Layer 5 of a small transformer language model trained on English Wikipedia (16 layers, counted from 0, width 128).
A neuron's activation on a vector x is GELU(weights . x + bias), where the dot is the dot product.
The model reads these tokens: " art" " home" " to" " great" " sons" "\"" ")" "," " a" " qu" "ote" " from" " the" " National" " anth" "em" " of" " Austria" "." "\n\n" "V"

The vector x that enters this layer's MLP at each token. A number n stands for n times 0.047.
0 " art": -2 15 -13 8 19 34 11 -20 21 -46 25 14 -23 -23 -10 -8 64 -31 -55 -17 8 -55 -1 -23 -8 14 -35 54 -15 23 -8 -14 3 -52 -44 -73 19 -18 -3 47 -8 42 -5 -1 -5 18 13 1 5 -19 34 8 8 -39 4 4 16 19 38 21 10 -22 -25 17 -7 -2 -12 16 -11 5 -9 5 2 -36 -30 10 -2 47 30 -17 7 -12 -11 31 40 33 -41 -13 10 54 4 8 -18 30 12 -15 10 -23 1 -14 -41 -20 0 19 15 12 -7 -11 8 -7 15 23 -21 15 -42 10 34 40 -43 32 -20 27 8 28 7 -19 -2 -6
1 " home": 12 -18 11 7 0 -7 -35 -7 8 -35 19 42 -8 -24 41 4 60 -15 11 -29 11 7 -40 -57 6 13 -23 20 10 -51 -37 38 1 10 -13 21 -41 -37 12 -30 9 26 -21 -4 -14 68 16 20 36 1 12 12 -5 -43 -8 32 15 -41 49 37 54 25 6 10 -17 11 43 -30 -10 29 -32 38 1 -6 9 -14 3 7 -5 -25 -19 2 5 -39 -16 43 4 -36 -24 -2 -6 1 -28 -25 29 7 -11 -26 -6 -7 -1 -40 -48 13 20 9 -7 -18 -3 -28 32 28 3 22 -42 28 12 27 -12 58 -8 -11 9 26 -19 -15 12 12
2 " to": 0 6 3 -2 12 -25 -40 58 18 -41 18 40 33 -6 -2 -2 25 -48 7 -14 5 -4 -20 -24 -6 9 -6 37 30 -14 -44 22 -13 0 -25 -8 -27 -38 -25 -15 11 21 -17 -4 -3 86 -8 25 38 -10 14 -3 -7 -33 -34 1 4 3 50 12 26 30 -3 18 18 10 1 -51 3 7 -30 18 17 12 24 7 -3 33 34 -29 -23 -12 -3 -21 -41 26 28 -29 -46 -30 -6 12 -27 -28 21 3 5 -51 -29 -1 2 -27 -33 28 42 -1 -27 -3 20 -21 22 28 -4 23 -25 43 -6 12 5 50 -19 -24 22 26 21 -13 3 3
3 " great": -14 -1 6 23 -3 -5 -51 6 6 -13 39 34 14 9 11 -13 49 -39 15 -23 19 -3 -27 -54 8 48 26 26 -3 -37 -4 24 -20 24 -4 9 -71 -17 -1 2 -2 -1 -30 2 -19 69 -4 47 25 -42 17 17 16 -10 21 24 23 -29 37 37 27 4 27 7 7 22 2 -33 -6 -20 4 49 20 -6 21 -26 12 33 4 -26 -21 14 -17 -30 -12 34 -3 -38 -27 -38 -7 -4 -35 -8 -16 -10 -12 -45 5 3 15 -18 -30 10 26 -1 -73 -8 23 -26 49 32 -47 0 -31 23 -5 17 4 58 -7 -6 6 9 -14 -17 -6 6
4 " sons": -13 12 22 -17 5 4 -32 -2 -6 -36 29 57 -4 9 12 -11 41 -24 9 -24 27 -14 -35 -57 9 26 -8 5 -5 -8 -9 22 -13 -19 -30 9 -55 -16 14 3 4 13 2 -30 2 88 -5 61 32 -36 -8 17 27 -36 2 31 -3 -24 48 27 20 10 17 8 33 26 21 -41 33 6 -10 42 0 -4 12 -13 -9 54 3 -24 -20 -2 -8 -28 -31 9 13 -39 -36 -21 5 0 -27 -35 -11 26 -14 -35 -7 3 -5 -13 -31 31 21 -15 -12 -16 -17 -44 38 15 23 21 -32 37 -21 24 -34 64 -11 -2 12 -15 -1 -1 -13 2
5 "\"": -4 10 -6 -8 22 -5 -9 11 6 -32 2 33 11 1 -7 -2 23 -32 4 -13 23 3 -7 -62 19 30 -18 39 5 -19 -29 22 -34 -11 -13 27 -55 -15 20 18 -12 48 1 7 -31 81 -24 12 31 -10 -10 19 15 -27 -10 -5 24 -48 52 9 -1 15 12 49 -16 -17 14 -41 0 34 -13 22 44 -17 34 21 -20 73 -20 -33 -33 -2 5 -43 13 15 -2 -38 5 0 -19 -12 -11 -46 2 6 -43 -38 -17 -7 23 -24 -34 8 22 4 -18 -15 -3 -28 11 32 -9 -2 -32 -4 18 30 -2 60 -7 -15 -19 42 12 2 6 -8
6 ")": 1 19 20 -11 34 -15 -30 -14 8 -38 5 33 15 -2 -18 -25 35 -30 -13 -25 -3 9 1 -61 25 28 -53 28 15 -17 -14 38 -37 14 -25 -9 -44 -6 20 10 0 25 -2 -8 -22 72 4 29 14 -12 -13 -2 24 -20 -15 -9 17 -46 55 23 13 38 16 46 4 -8 22 -50 -5 27 -29 22 41 12 39 -5 -3 63 -24 -45 -17 -15 -3 -33 -5 18 13 -27 -6 3 0 16 -4 -45 -2 -15 -26 -30 -12 4 -9 -14 -42 13 36 3 -1 -34 1 -41 -8 8 -25 40 -29 2 18 16 12 68 -8 -20 15 38 23 -4 -12 10
7 ",": 7 12 -8 8 26 -19 -32 16 -2 -18 12 53 4 0 -44 -13 66 -19 -18 -37 21 24 15 -65 7 26 -10 21 7 -24 -8 10 -21 -5 1 -6 -40 -13 3 15 -11 19 -14 6 -7 81 19 25 4 -45 2 11 11 -49 -24 1 16 -2 42 6 46 17 22 7 -1 -11 27 -76 6 21 -29 12 47 -14 32 0 -27 59 -26 -20 -17 -4 2 -22 -41 33 6 -20 -34 -9 -8 12 -17 -30 4 -8 -28 -44 -33 -3 -16 20 -25 24 43 4 -1 -3 13 -22 -3 12 -15 24 -29 16 2 23 9 28 -6 -35 3 32 14 2 -11 10
8 " a": -7 15 -4 47 6 -27 -30 31 -6 -17 36 48 5 0 -13 -14 55 -22 -5 -38 15 16 -30 -50 26 45 -48 33 -1 -23 -35 27 -21 -3 0 16 -32 -19 28 0 -34 23 -32 -3 -15 81 11 16 41 -10 -3 -11 15 -38 -22 -1 -6 -9 31 22 34 -20 14 20 -3 -16 8 -71 8 -11 -11 29 25 -2 20 7 16 38 21 -51 -13 4 17 -13 -31 9 21 -38 -19 -9 -14 21 -18 -3 -4 -18 -2 -33 -8 2 18 21 -30 36 33 17 -59 0 12 -17 9 4 -35 26 -27 34 13 2 -4 7 -34 -23 3 41 -16 -9 -3 17
9 " qu": -20 -13 17 25 -11 -4 -34 25 -6 -25 42 19 22 20 2 -11 56 -29 -21 -7 15 33 -32 -48 14 8 -17 -2 -3 -50 -25 40 -21 5 12 -18 -52 -6 6 1 -6 50 -34 13 -15 80 0 25 28 -1 0 27 21 -33 -11 -4 16 -28 55 38 8 -4 12 -9 36 -8 5 -35 -19 -10 -25 15 62 -8 14 14 -12 14 -9 -36 -51 14 20 -16 -25 31 16 -41 -20 5 -11 5 -26 43 -15 -28 3 -18 15 -28 29 1 -19 -9 34 -1 -51 -18 27 -30 22 1 -37 18 -32 2 18 6 8 31 -7 -12 21 19 16 -6 -14 -6
10 "ote": 6 6 32 23 17 -34 -43 -9 -1 -20 26 17 13 9 -37 10 37 -18 -10 -5 10 6 -38 -31 2 -4 12 8 8 -31 -28 15 8 14 7 4 -60 -23 22 -20 9 26 -28 11 -10 72 12 20 17 -13 7 30 10 -62 -14 1 26 -12 51 32 22 15 1 10 10 -21 44 15 -13 11 -3 -15 11 -5 25 -4 22 12 -15 -44 -27 -3 2 -27 2 22 2 -35 -45 -2 -7 20 -34 -13 -7 -3 -31 -54 29 -31 19 20 -30 19 49 -12 -93 -33 -16 -14 69 14 12 -5 -35 5 1 25 11 25 4 -9 -8 38 1 -9 -3 25
11 " from": -8 -2 22 25 5 -54 -57 36 3 -25 -6 50 17 -6 -19 -23 33 -23 -2 -38 0 -6 31 -43 26 15 -6 27 15 -8 -29 22 -31 10 1 -13 -31 -13 -16 -7 -11 20 -1 -37 1 81 23 31 17 0 20 18 32 -31 5 -4 8 0 45 42 16 0 2 16 -9 7 25 -39 1 30 -32 7 13 -6 35 -8 17 19 6 -25 -16 -20 8 -35 -31 15 17 -31 -23 1 -12 10 -21 3 37 -3 -26 -53 -34 4 7 -24 -5 35 42 -20 -66 -15 18 -34 53 18 13 -5 -32 35 -16 3 -10 49 -21 -14 -17 18 27 -5 6 4
12 " the": -27 9 -1 5 9 -15 -16 43 5 -5 8 31 11 -6 -28 -21 52 -25 -31 -14 7 16 -11 -61 27 31 -12 29 -1 -22 -30 33 -20 1 8 -11 -35 -21 -2 3 -23 43 -4 -3 -14 92 24 24 33 -20 18 -4 29 -18 6 2 -6 -38 35 23 18 -3 3 21 8 -14 33 -90 6 -7 -8 32 20 -26 18 5 10 25 16 -44 -24 -12 19 -31 -18 33 2 -42 -14 -3 -1 30 -28 -27 2 -6 5 -30 8 -2 10 0 -26 48 27 1 -80 8 22 -26 47 5 7 18 -20 10 5 1 -23 10 -13 -28 3 26 -20 -13 -4 22
13 " National": 3 5 15 32 -15 -39 -21 -21 -1 -41 11 14 20 0 -13 -21 37 -30 -18 -24 14 21 -30 -76 40 41 -15 -7 2 -19 -1 51 11 15 -9 -2 -57 -7 26 -30 -8 34 7 14 -16 81 -17 28 10 -27 24 -7 9 -17 -9 -9 18 -25 26 24 17 9 -23 4 -8 5 39 -66 9 10 12 22 31 -16 7 10 -11 28 12 -19 -3 6 4 -44 -21 29 29 -29 -27 -20 38 31 -18 -12 7 -18 -24 -42 7 -36 30 -2 -5 39 31 13 -58 42 37 -20 54 15 -28 -12 -29 20 -4 8 -7 12 -21 -10 0 39 -16 -20 -26 6
14 " anth": 1 -10 20 6 -8 -5 -25 1 -17 -26 -6 37 12 12 20 -28 53 -18 -22 -33 0 26 -32 -82 23 25 -11 2 2 -7 -39 59 10 25 11 5 -48 -20 12 -16 -1 70 -28 -8 11 77 15 39 26 -23 6 0 16 -45 35 0 11 -31 34 13 29 9 -18 16 15 -30 39 -14 -43 21 10 5 37 -5 -1 -8 1 19 3 -37 -29 -23 13 -58 -11 26 14 -41 -34 9 -3 2 -18 29 23 -22 -33 -22 7 -22 33 3 -9 0 37 24 -31 2 -2 -31 20 25 -1 -2 -38 31 3 19 -25 56 -7 6 0 2 -12 -6 -26 -2
15 "em": 2 20 35 -12 -1 0 -45 6 -26 -20 32 33 33 -4 -15 7 34 -14 -19 -15 28 19 -24 -4 -2 23 -32 1 -8 -33 -32 27 11 9 12 3 -60 -34 -21 -10 -4 41 -5 12 7 73 5 32 30 -5 35 2 12 -42 -10 -1 19 -32 36 4 5 10 -4 11 9 -37 25 -7 -18 -6 -18 4 50 7 3 15 23 36 -44 -41 -7 2 -3 -49 9 11 1 -33 -53 -5 3 -3 -22 -10 10 -12 -15 -62 14 -24 30 -26 -6 43 46 19 -62 -24 8 -5 29 5 52 6 -30 13 8 46 -9 46 -26 6 -3 12 4 0 -38 2
16 " of": 15 19 28 -4 17 -6 -41 25 -7 -10 3 50 40 0 -4 -19 40 -25 12 -29 8 4 14 -62 4 13 -23 21 -2 -6 -21 35 -31 -3 -5 12 -26 -17 -5 3 12 23 13 -25 -3 82 7 42 11 6 28 26 22 -30 -11 -19 12 2 38 32 35 10 -9 19 9 1 16 -69 -5 5 -12 19 36 10 19 -7 21 12 5 -45 -17 -16 -10 -39 -40 -5 15 -29 -54 5 28 9 -20 -25 26 -25 -14 -45 -17 -2 23 -29 -32 17 29 -4 -73 10 8 -8 48 15 20 8 -37 7 -4 25 -22 36 -16 -29 -1 22 5 -14 -25 -12
17 " Austria": -29 4 2 11 -40 -46 -12 0 -19 -31 -12 48 26 16 16 -37 28 -30 -20 -13 22 2 -16 -47 6 50 -17 -6 -22 -40 -46 16 -20 -25 1 9 -70 -9 -17 -2 18 33 15 -14 -3 83 1 15 20 -10 34 5 13 9 2 3 -12 -12 37 -2 21 14 7 3 14 -15 42 -48 -6 -5 3 16 28 -21 13 -5 -3 51 -21 -16 -7 -12 1 -62 9 19 2 -29 -3 -24 18 31 -19 1 34 12 -31 -45 -11 -12 24 -31 15 37 28 -26 -6 7 20 -17 73 11 -22 1 -28 31 -3 5 0 54 -10 22 27 38 -11 -7 -35 20
18 ".": -7 -2 -6 16 20 -5 -31 22 -23 -22 -1 48 26 34 -25 -18 10 -21 -5 -43 20 39 2 -79 11 15 -22 24 23 -4 -27 19 -20 -3 -1 3 -49 -10 4 5 -14 27 11 12 -3 82 11 25 32 -18 16 6 6 -65 -22 -17 12 -8 37 10 12 15 12 40 2 13 11 -55 13 13 -19 35 37 4 27 20 -9 36 -18 -54 -14 -24 1 -30 -12 61 13 -45 3 -5 1 7 -30 -9 20 -7 -27 -35 -24 -10 18 -5 -25 39 24 -20 -32 -5 2 -19 0 19 -10 -3 -24 -4 21 -6 5 53 2 -15 -5 22 17 -13 -50 1
19 "\n\n": -20 -4 12 -7 22 -10 -20 15 -22 -18 7 27 29 23 -21 -12 34 -20 -24 -29 13 10 16 -70 9 48 -35 40 23 -9 -52 46 -21 2 12 16 -49 -7 13 23 -26 33 -1 13 -6 79 32 12 11 1 18 21 25 -38 -31 -18 -4 -2 36 19 1 22 -20 25 -10 19 27 -41 -1 17 -20 18 29 -13 35 50 13 46 -29 -7 -10 -15 15 -39 -18 32 -3 -34 -18 -4 -10 8 -24 -32 3 -22 1 -32 -33 -9 -6 -12 -35 47 -10 -19 -68 -16 16 -29 13 12 -25 0 -25 15 18 5 -1 56 -11 -26 26 39 16 1 -43 15
20 "V": -11 5 19 15 -5 -42 -18 22 -41 -35 36 41 34 37 -27 -22 34 -13 -25 -6 38 26 10 -53 -5 37 -46 -31 -8 -31 -43 28 -11 7 11 0 -36 -3 2 15 -51 41 3 1 2 73 -5 17 26 5 46 9 -6 -19 -14 -25 8 -35 32 41 11 -9 0 14 24 -23 51 -51 -10 28 7 7 44 -18 32 9 -11 31 -38 -15 -24 10 21 -8 -13 13 -4 -35 -35 0 3 15 -12 -25 18 -7 -10 -32 16 -9 30 -22 -26 -2 29 0 -50 -19 -17 -13 33 10 -47 21 -22 32 -4 -1 11 14 5 -8 -3 42 -6 -32 -30 7

Each question shows the input weights of one neuron of the MLP. A number n stands for n times 0.0061.

n94 (bias -0.177): -23 30 -13 -39 -39 -18 1 3 -25 38 -16 -33 4 1 -33 9 -23 -7 12 -3 -8 -1 0 -1 45 19 -24 -19 -17 34 1 -29 60 11 32 -5 14 -29 14 -12 46 35 -15 22 3 -9 11 6 -4 11 -4 -5 41 -4 17 -2 -35 35 31 -15 4 -9 -8 -3 -19 10 -33 -25 36 16 10 -10 -14 -21 8 14 -18 -14 14 -31 -11 -12 6 38 -43 -21 0 -7 9 4 46 15 -6 3 14 12 -10 -17 -27 -3 2 -22 56 15 17 25 20 7 -29 -9 51 -37 17 15 -29 -16 -2 -18 35 17 7 13 -6 -17 -15 -7 -8 -15
On which two tokens does it fire most, strongest first? 17 " Austria", 13 " National"

n102 (bias -0.108): -15 46 -17 31 -16 -20 14 11 14 -1 -16 -22 21 -18 -20 -52 4 1 -16 -1 29 3 -29 38 -9 -5 -17 -5 -12 5 3 8 -5 -18 -19 24 5 26 23 -25 46 0 20 -36 -14 -27 38 -15 39 17 -37 -26 5 -12 39 -19 33 53 -56 -13 16 17 21 -29 5 -58 25 2 20 -39 -14 8 -10 14 50 -12 1 -9 18 34 9 3 47 6 -28 8 -1 7 44 -9 1 16 -26 5 -33 4 -41 24 5 1 -1 -44 -11 -24 -1 7 -1 -12 -6 -14 10 10 -21 -21 -5 -12 19 14 1 13 2 -22 29 37 -22 -21 24 -37
On which token does it fire most, and how strongly? 17 " Austria", at about 0.16

n277 (bias -0.114): -5 -9 -24 -30 26 6 7 -11 -40 -9 0 -24 42 -3 -33 13 -13 -12 -6 22 -24 18 13 3 7 31 28 48 -11 -13 44 50 -30 -4 -17 3 1 -2 -5 18 21 5 -61 3 -4 -21 -10 -9 7 -15 16 -5 -8 6 2 4 -21 -3 19 -10 -26 21 40 16 14 20 -46 12 37 6 -2 -12 -19 -29 -17 -23 -19 -26 43 16 -13 16 14 -6 13 -30 -49 21 17 18 3 -18 20 -28 12 56 -12 -35 -7 20 20 -33 1 3 0 -31 -21 20 17 3 38 -14 3 3 -33 -28 -5 -22 1 -3 54 -11 11 42 -20 10 31 -16
It fires most on token 5 "\""

n207 (bias -0.217): -33 -16 1 -28 -18 7 20 -18 15 -17 11 -12 -41 -15 39 -33 17 57 -6 4 -39 21 -15 -18 -4 -17 20 11 8 17 -1 -40 22 9 11 -37 -24 7 3 6 -41 -7 39 -11 -16 -16 -6 15 28 7 -32 15 -14 -15 -11 13 -19 2 -19 -33 -34 -17 12 -8 26 63 15 11 -5 -12 -33 19 16 -8 -29 -16 28 48 8 -5 -27 -16 -2 53 -10 -7 31 -26 22 38 4 18 32 -20 -9 5 16 -37 -1 37 24 4 -5 -7 -5 -5 -16 20 -34 2 18 -19 3 -3 31 -22 -29 36 12 -6 -8 -6 -5 1 30 -14 33 0
It fires most on token 4 " sons"

n74 (bias -0.158): -40 -4 -6 -10 21 -46 3 -14 -37 10 20 -4 28 -22 -1 -32 15 33 -25 19 -22 -21 -8 25 -6 -10 -17 34 27 -7 47 16 -8 -3 -8 14 3 -1 6 -3 -26 -18 6 32 3 -46 41 -7 2 -16 -37 29 -18 -27 35 21 16 -24 38 1 4 34 3 -16 15 11 -6 0 53 1 -20 -9 -11 -10 6 27 30 -10 12 -27 22 -1 -2 7 -31 1 9 -21 -14 29 -32 -6 9 6 -18 -21 27 -18 -30 0 -9 6 44 15 -12 -6 20 21 9 12 -9 -5 -52 -44 -5 -27 -6 -16 23 12 -24 -16 -7 25 36 29 -8 0
It fires most on token 19 "\n\n"

n139 (bias -0.122): -21 -24 10 -9 -20 13 26 10 4 9 -31 -9 27 -7 3 -11 -26 -14 26 22 -2 35 -25 17 2 -6 -26 5 3 0 -5 -19 -7 31 18 -3 22 -3 14 -9 -6 -26 10 6 3 36 -11 34 -11 -45 7 16 47 2 16 -8 -1 -6 18 -32 -29 0 27 -1 -28 -33 5 30 1 25 -28 -11 -21 -12 19 14 -13 34 57 25 30 -15 -23 19 2 -34 6 -11 -15 37 23 -32 -34 -30 58 -46 -4 19 -8 -1 -22 -17 18 23 -7 -24 5 23 0 1 -10 6 -37 21 28 -12 26 -1 -37 -11 -31 -1 -33 7 -7 -15 35 26
On which two tokens does it fire most, strongest first? 0 " art", 5 "\""

n285 (bias -0.155): -24 2 -7 -25 12 -7 -48 2 -24 6 -17 17 55 -3 10 -12 13 18 -25 7 6 -3 14 9 -13 20 4 26 30 24 21 -30 -1 29 -10 -15 12 -7 15 -14 -16 1 -29 -5 19 18 -5 13 -46 2 13 -10 -3 22 -3 32 -36 -35 -32 18 3 -7 -12 19 -18 -2 19 35 6 1 14 1 -6 9 3 1 -8 22 35 -9 -35 22 37 4 1 24 -48 31 27 -5 45 -60 -62 1 68 3 23 -13 -18 -10 52 10 6 -8 8 -28 7 -14 24 -10 -15 1 -12 5 34 2 -31 24 16 -2 -48 1 -34 -39 -7 1 11 -8
It fires most on token 11 " from"

n276 (bias -0.150): 7 4 -20 25 -1 -14 0 -7 -26 -15 29 -23 -13 -32 -11 -36 3 48 54 -38 -28 34 -19 42 31 9 -33 24 40 -22 34 -45 29 -18 26 33 15 14 -4 44 -5 -15 14 -4 -8 -20 -10 20 -4 -22 9 39 -1 -25 9 -24 10 -43 5 -8 -37 -5 30 10 11 -20 31 27 28 18 -24 11 -30 -39 12 -9 21 40 -17 -1 20 -2 -3 -9 -1 11 10 37 -15 -18 -7 -64 6 -8 -5 24 11 23 1 -18 -62 14 24 -24 31 -14 -15 -7 33 20 -11 50 24 31 -28 -40 -6 8 -9 -9 -9 -25 12 -1 -25 -39 -6 17
On which token does it fire most, and how strongly? 7 ",", at about 0.27

n37 (bias -0.016): 3 5 -6 11 -3 -13 -2 20 -24 -13 -18 -18 -12 11 -32 3 23 -17 14 13 -26 -2 30 -15 4 -3 56 -56 21 -4 38 -23 -1 -4 -2 8 4 43 -1 11 43 -23 16 -10 -4 28 4 25 13 2 -10 19 -20 7 9 -34 4 -9 22 -29 3 22 -29 -30 4 -17 2 -40 -28 9 -7 15 -5 18 1 -8 -12 -13 10 14 -1 8 -26 -32 30 6 15 15 -22 -29 44 -13 32 -10 -8 -1 37 0 -10 2 -47 -7 -21 5 -1 -11 45 -34 7 -5 18 -27 25 3 2 -5 26 9 -16 4 9 41 18 11 -20 -37 -13 -46
On which token does it fire most, and how strongly? 17 " Austria", at about 1

n142 (bias -0.099): 37 -21 11 11 43 -6 -6 -11 38 -10 8 -1 -20 -4 33 15 12 -5 -37 -1 -2 -8 27 8 -42 -16 8 -8 -3 24 28 4 14 10 1 5 -17 61 16 -10 -1 -32 -14 -23 -28 -9 -7 -19 7 -6 4 -24 6 3 -24 -17 -3 -19 8 -25 -20 -1 -8 -14 48 -12 -26 4 -9 11 14 20 8 -20 10 51 -7 39 16 -3 24 22 -26 34 -43 -10 35 8 5 41 25 -14 15 -12 -10 -29 -9 -16 -7 -54 16 24 -7 -7 3 15 -36 28 -15 8 12 -7 38 -12 -32 -43 -17 33 25 26 14 7 3 -14 -33 -15 35 -13
It fires most on token 13 " National"

n78 (bias -0.050): -10 4 -1 26 34 17 -21 14 20 -11 9 -25 9 -7 13 -3 -13 -13 3 -24 5 -18 7 12 -46 6 -15 -23 -3 8 -8 4 -18 34 -3 -7 -31 -16 9 13 14 -10 -4 -4 -29 -3 -6 4 3 -15 -6 -26 11 28 31 -6 -4 -23 -11 -7 26 8 7 3 -4 -21 17 7 1 18 15 -1 -15 -2 -23 28 -1 -15 17 14 -11 40 -29 -34 26 -6 15 -10 -13 -7 -9 -1 -41 8 9 -47 1 -10 14 12 32 42 -2 7 5 14 12 36 -2 16 -30 -17 24 20 -6 -3 -24 17 5 -15 43 2 -28 -43 8 28 -12 12
On which token does it fire most, and how strongly? 14 " anth", at about 0.74

n229 (bias -0.104): 39 -18 -10 -7 12 -35 -41 -17 -4 23 -26 9 22 -14 -76 17 -5 -15 5 -19 -12 32 2 10 22 -23 33 31 -43 8 40 -31 20 4 33 12 18 15 3 -13 17 13 -4 19 11 18 -8 -3 -30 -11 -21 -3 -21 -18 -21 -23 57 -4 17 -16 -7 49 -27 55 -16 -11 -22 -3 3 17 -26 22 1 -28 -58 -2 14 20 4 18 -11 24 -11 5 14 -21 17 13 23 -9 9 -19 29 -54 5 -21 -8 13 -10 -57 21 -32 -24 -5 34 -1 19 -29 63 47 -5 8 18 -42 20 -52 12 4 4 26 12 8 -30 7 -42 -8 8 6
On which token does it fire most, and how strongly? 5 "\"", at about 2.5

n65 (bias -0.093): 26 2 -34 11 1 -11 -2 33 17 -16 -3 15 -3 11 -4 -10 3 -2 19 25 17 19 13 8 -7 -16 -25 5 19 32 -16 -6 -7 39 -2 45 -35 2 -4 4 19 -2 23 -19 6 -5 -21 -26 16 21 -3 4 4 7 -36 13 -27 -25 -3 1 9 -8 16 -19 -39 -7 8 -18 8 -8 -22 -9 17 -11 11 -12 -17 2 20 -15 11 6 5 2 8 14 4 8 3 -18 30 -15 25 29 -9 12 -2 -8 -10 -3 -37 1 4 -31 5 9 -12 12 10 12 33 -20 3 -46 -1 -42 -9 39 27 -3 -18 13 -10 -25 29 17 -4 5
It fires most on token 5 "\""

n303 (bias -0.215): -34 18 15 -33 -26 -17 -5 -33 -40 -7 13 -25 -12 25 -16 -34 -27 6 13 14 -18 -24 33 2 -24 -10 40 26 27 -20 38 26 -1 20 -9 10 -2 15 -9 -12 -18 33 3 41 20 -40 22 -33 23 -19 -30 -8 2 4 28 3 12 14 1 31 6 9 -29 0 -26 -2 18 17 14 6 -13 -1 -10 10 30 3 -19 -3 -17 38 -10 18 32 30 -25 14 -22 -24 2 -21 11 -18 -22 8 -13 -21 11 -8 32 0 -8 11 4 -12 16 -24 -28 34 10 1 1 -62 -15 1 -5 14 25 15 -36 29 21 8 -20 6 27 -5 8 5
It fires most on token 19 "\n\n"

n167 (bias -0.112): -3 -17 -1 14 -4 4 -12 24 5 -14 4 -12 -11 14 0 -38 -10 15 54 24 -14 -48 -36 9 -18 11 -4 13 48 10 11 -37 17 -25 12 14 11 16 27 66 4 33 21 -29 -47 -2 -13 33 -1 -17 7 30 -29 31 3 -42 -26 -15 34 -10 -2 21 -12 13 6 2 9 -37 -4 -55 35 -4 -10 -27 -12 15 -27 -25 -5 0 14 30 -28 -7 5 -8 10 0 -35 -13 -26 -6 19 1 -14 30 -21 4 18 -16 2 21 -20 -32 10 -24 -38 11 -21 27 44 -17 14 -1 -26 -36 -24 7 11 -34 -20 64 -1 -9 34 -10 -1 45
It fires most on token 10 "ote"

n319 (bias -0.092): -13 -13 -55 13 10 -6 11 -12 16 6 2 -46 -10 15 -7 14 19 29 -1 47 17 -35 3 -5 57 -11 13 -1 -20 -8 6 16 -2 7 -8 10 -1 -6 31 -14 -7 -19 -2 10 -26 -34 -16 8 -11 17 -8 10 32 4 -17 -21 24 -25 41 -10 23 18 -35 5 -26 12 14 -10 28 -10 15 -1 -13 -15 7 -18 -3 -3 34 9 3 -7 -21 57 14 25 -3 -2 -15 -16 35 5 3 -15 6 4 -26 2 -6 -27 5 20 -13 -9 13 -1 -5 9 1 24 31 16 23 16 -47 -27 0 0 8 -47 -21 27 -33 28 -18 -8 -31 30
It fires most on token 13 " National"

n253 (bias -0.046): 30 -5 -18 -19 -6 10 20 3 8 -13 11 -15 40 -28 8 -24 44 8 35 -23 34 -30 18 -21 -32 -1 3 -23 -13 -1 0 -11 5 -23 -6 35 14 47 -34 28 -3 15 50 -5 -8 -15 40 14 16 31 -3 19 0 28 18 -44 -25 -18 6 -30 -6 3 -26 6 38 3 -1 -32 2 -42 -20 -3 -5 -3 -29 22 -11 -17 -7 -3 -29 32 -10 -19 14 14 20 -41 3 17 17 -11 12 -9 -31 48 10 -22 35 48 -40 32 -8 -13 -25 29 -2 -19 -6 -21 0 -22 -4 5 20 19 17 17 11 -17 -36 3 -1 -13 18 -8 20 -33
On which token does it fire most, and how strongly? 4 " sons", at about 0.41

n90 (bias -0.140): 20 -14 0 -27 12 -1 -14 15 2 -24 12 65 -11 3 31 3 -25 18 -13 35 15 1 -38 26 5 25 -5 -13 -5 1 -10 8 12 7 18 -23 -20 8 -25 -12 19 -4 -13 30 -30 -77 54 13 -5 11 12 14 16 -5 -7 -10 -15 17 -18 10 -18 -16 -7 14 -2 25 14 29 24 -1 -15 6 -51 17 24 -31 -30 4 23 35 -52 18 -28 11 12 -17 7 3 33 10 -6 2 43 -5 -31 -28 1 -20 17 -7 -20 -6 -45 10 14 7 3 48 -3 -27 -5 -12 -28 -23 -1 -1 -7 -27 43 65 -4 -26 -14 7 3 -12 -8 19
It fires most on token 3 " great"

n344 (bias -0.058): -15 9 -1 -5 6 -8 -17 4 25 21 21 17 3 -20 33 -3 -5 32 24 13 6 35 22 21 -8 42 4 -12 14 12 -25 -2 -14 8 -19 -17 -28 -17 -10 6 15 -13 -6 -22 33 -14 15 -17 -3 -24 -20 -31 7 -15 51 19 12 -8 -2 18 22 10 -23 -10 -32 -8 -9 2 -13 -29 -2 -2 9 7 -46 -30 27 -20 -17 24 36 3 2 -55 -17 25 -47 -23 10 8 12 -17 -1 -44 -2 -9 20 41 -24 17 -9 1 -5 -1 31 4 -9 -13 15 -6 1 -15 -22 -39 -6 -2 32 -27 -11 -9 4 -7 20 5 43 22 32 -51
Its three highest activations, in order, are on tokens 3 " great", 1 " home", 11 " from"

n109 (bias -0.055): -6 4 -19 -4 10 6 -7 16 9 -58 20 -31 -54 -8 1 -11 27 26 18 10 5 4 -1 -26 -8 26 -14 -38 19 -10 6 39 -20 3 32 -11 53 -35 -21 -18 -23 49 0 -5 -5 2 -21 1 -26 -9 38 -6 11 18 2 -16 -9 -16 -30 4 -22 25 -29 1 -33 12 -15 -11 25 15 41 -2 9 -7 0 39 -18 0 -44 1 22 -15 4 6 -14 -13 21 -16 7 -13 -1 13 -28 -23 2 28 21 24 18 9 16 -1 35 9 15 -7 14 3 -6 -2 -36 32 9 -17 7 -9 -2 -27 -3 -43 25 36 -15 -3 2 -7 24 1
On which token does it fire most, and how strongly? 20 "V", at about 1

n216 (bias -0.157): -9 24 -18 -14 -21 33 9 -40 -32 -14 -31 44 -25 1 21 -11 7 -3 11 -17 19 36 6 17 8 21 -16 24 65 9 16 -24 6 49 -17 5 22 16 -7 10 35 3 26 17 -14 20 34 -19 31 -17 15 14 -8 5 28 -5 34 11 -39 -36 2 -1 -37 -31 -18 -24 -55 31 10 6 15 -17 16 -12 -19 -14 1 6 15 -33 -5 -10 -2 12 -21 6 23 -51 4 -19 9 -45 -26 16 -26 2 46 29 -36 26 -9 29 -13 -4 29 -1 -3 20 42 -28 -40 -18 18 19 -10 4 17 2 -1 -8 -2 -34 14 -17 13 -27 0 -8
On which two tokens does it fire most, strongest first? 18 ".", 0 " art"

n86 (bias -0.152): -33 -40 6 19 6 1 9 13 60 -11 20 -16 22 20 15 -36 4 2 -22 -30 19 4 10 -26 25 11 -12 -3 4 -19 24 -42 59 -24 -18 -13 -11 7 42 -14 -19 10 -31 10 -17 -41 14 -16 30 19 13 -27 21 36 10 27 -53 -6 -35 23 -20 -10 -1 6 5 -8 -31 -1 -11 30 8 -18 2 -8 19 5 23 -36 19 -7 -14 -11 -28 9 -24 -15 26 -19 14 29 6 -3 -18 23 2 0 -14 3 -22 -3 13 18 -12 14 -4 21 -13 35 -2 2 8 -22 1 -11 -14 4 13 29 29 -15 6 0 -21 4 10 2 26 -11
On which two tokens does it fire most, strongest first? 8 " a", 13 " National"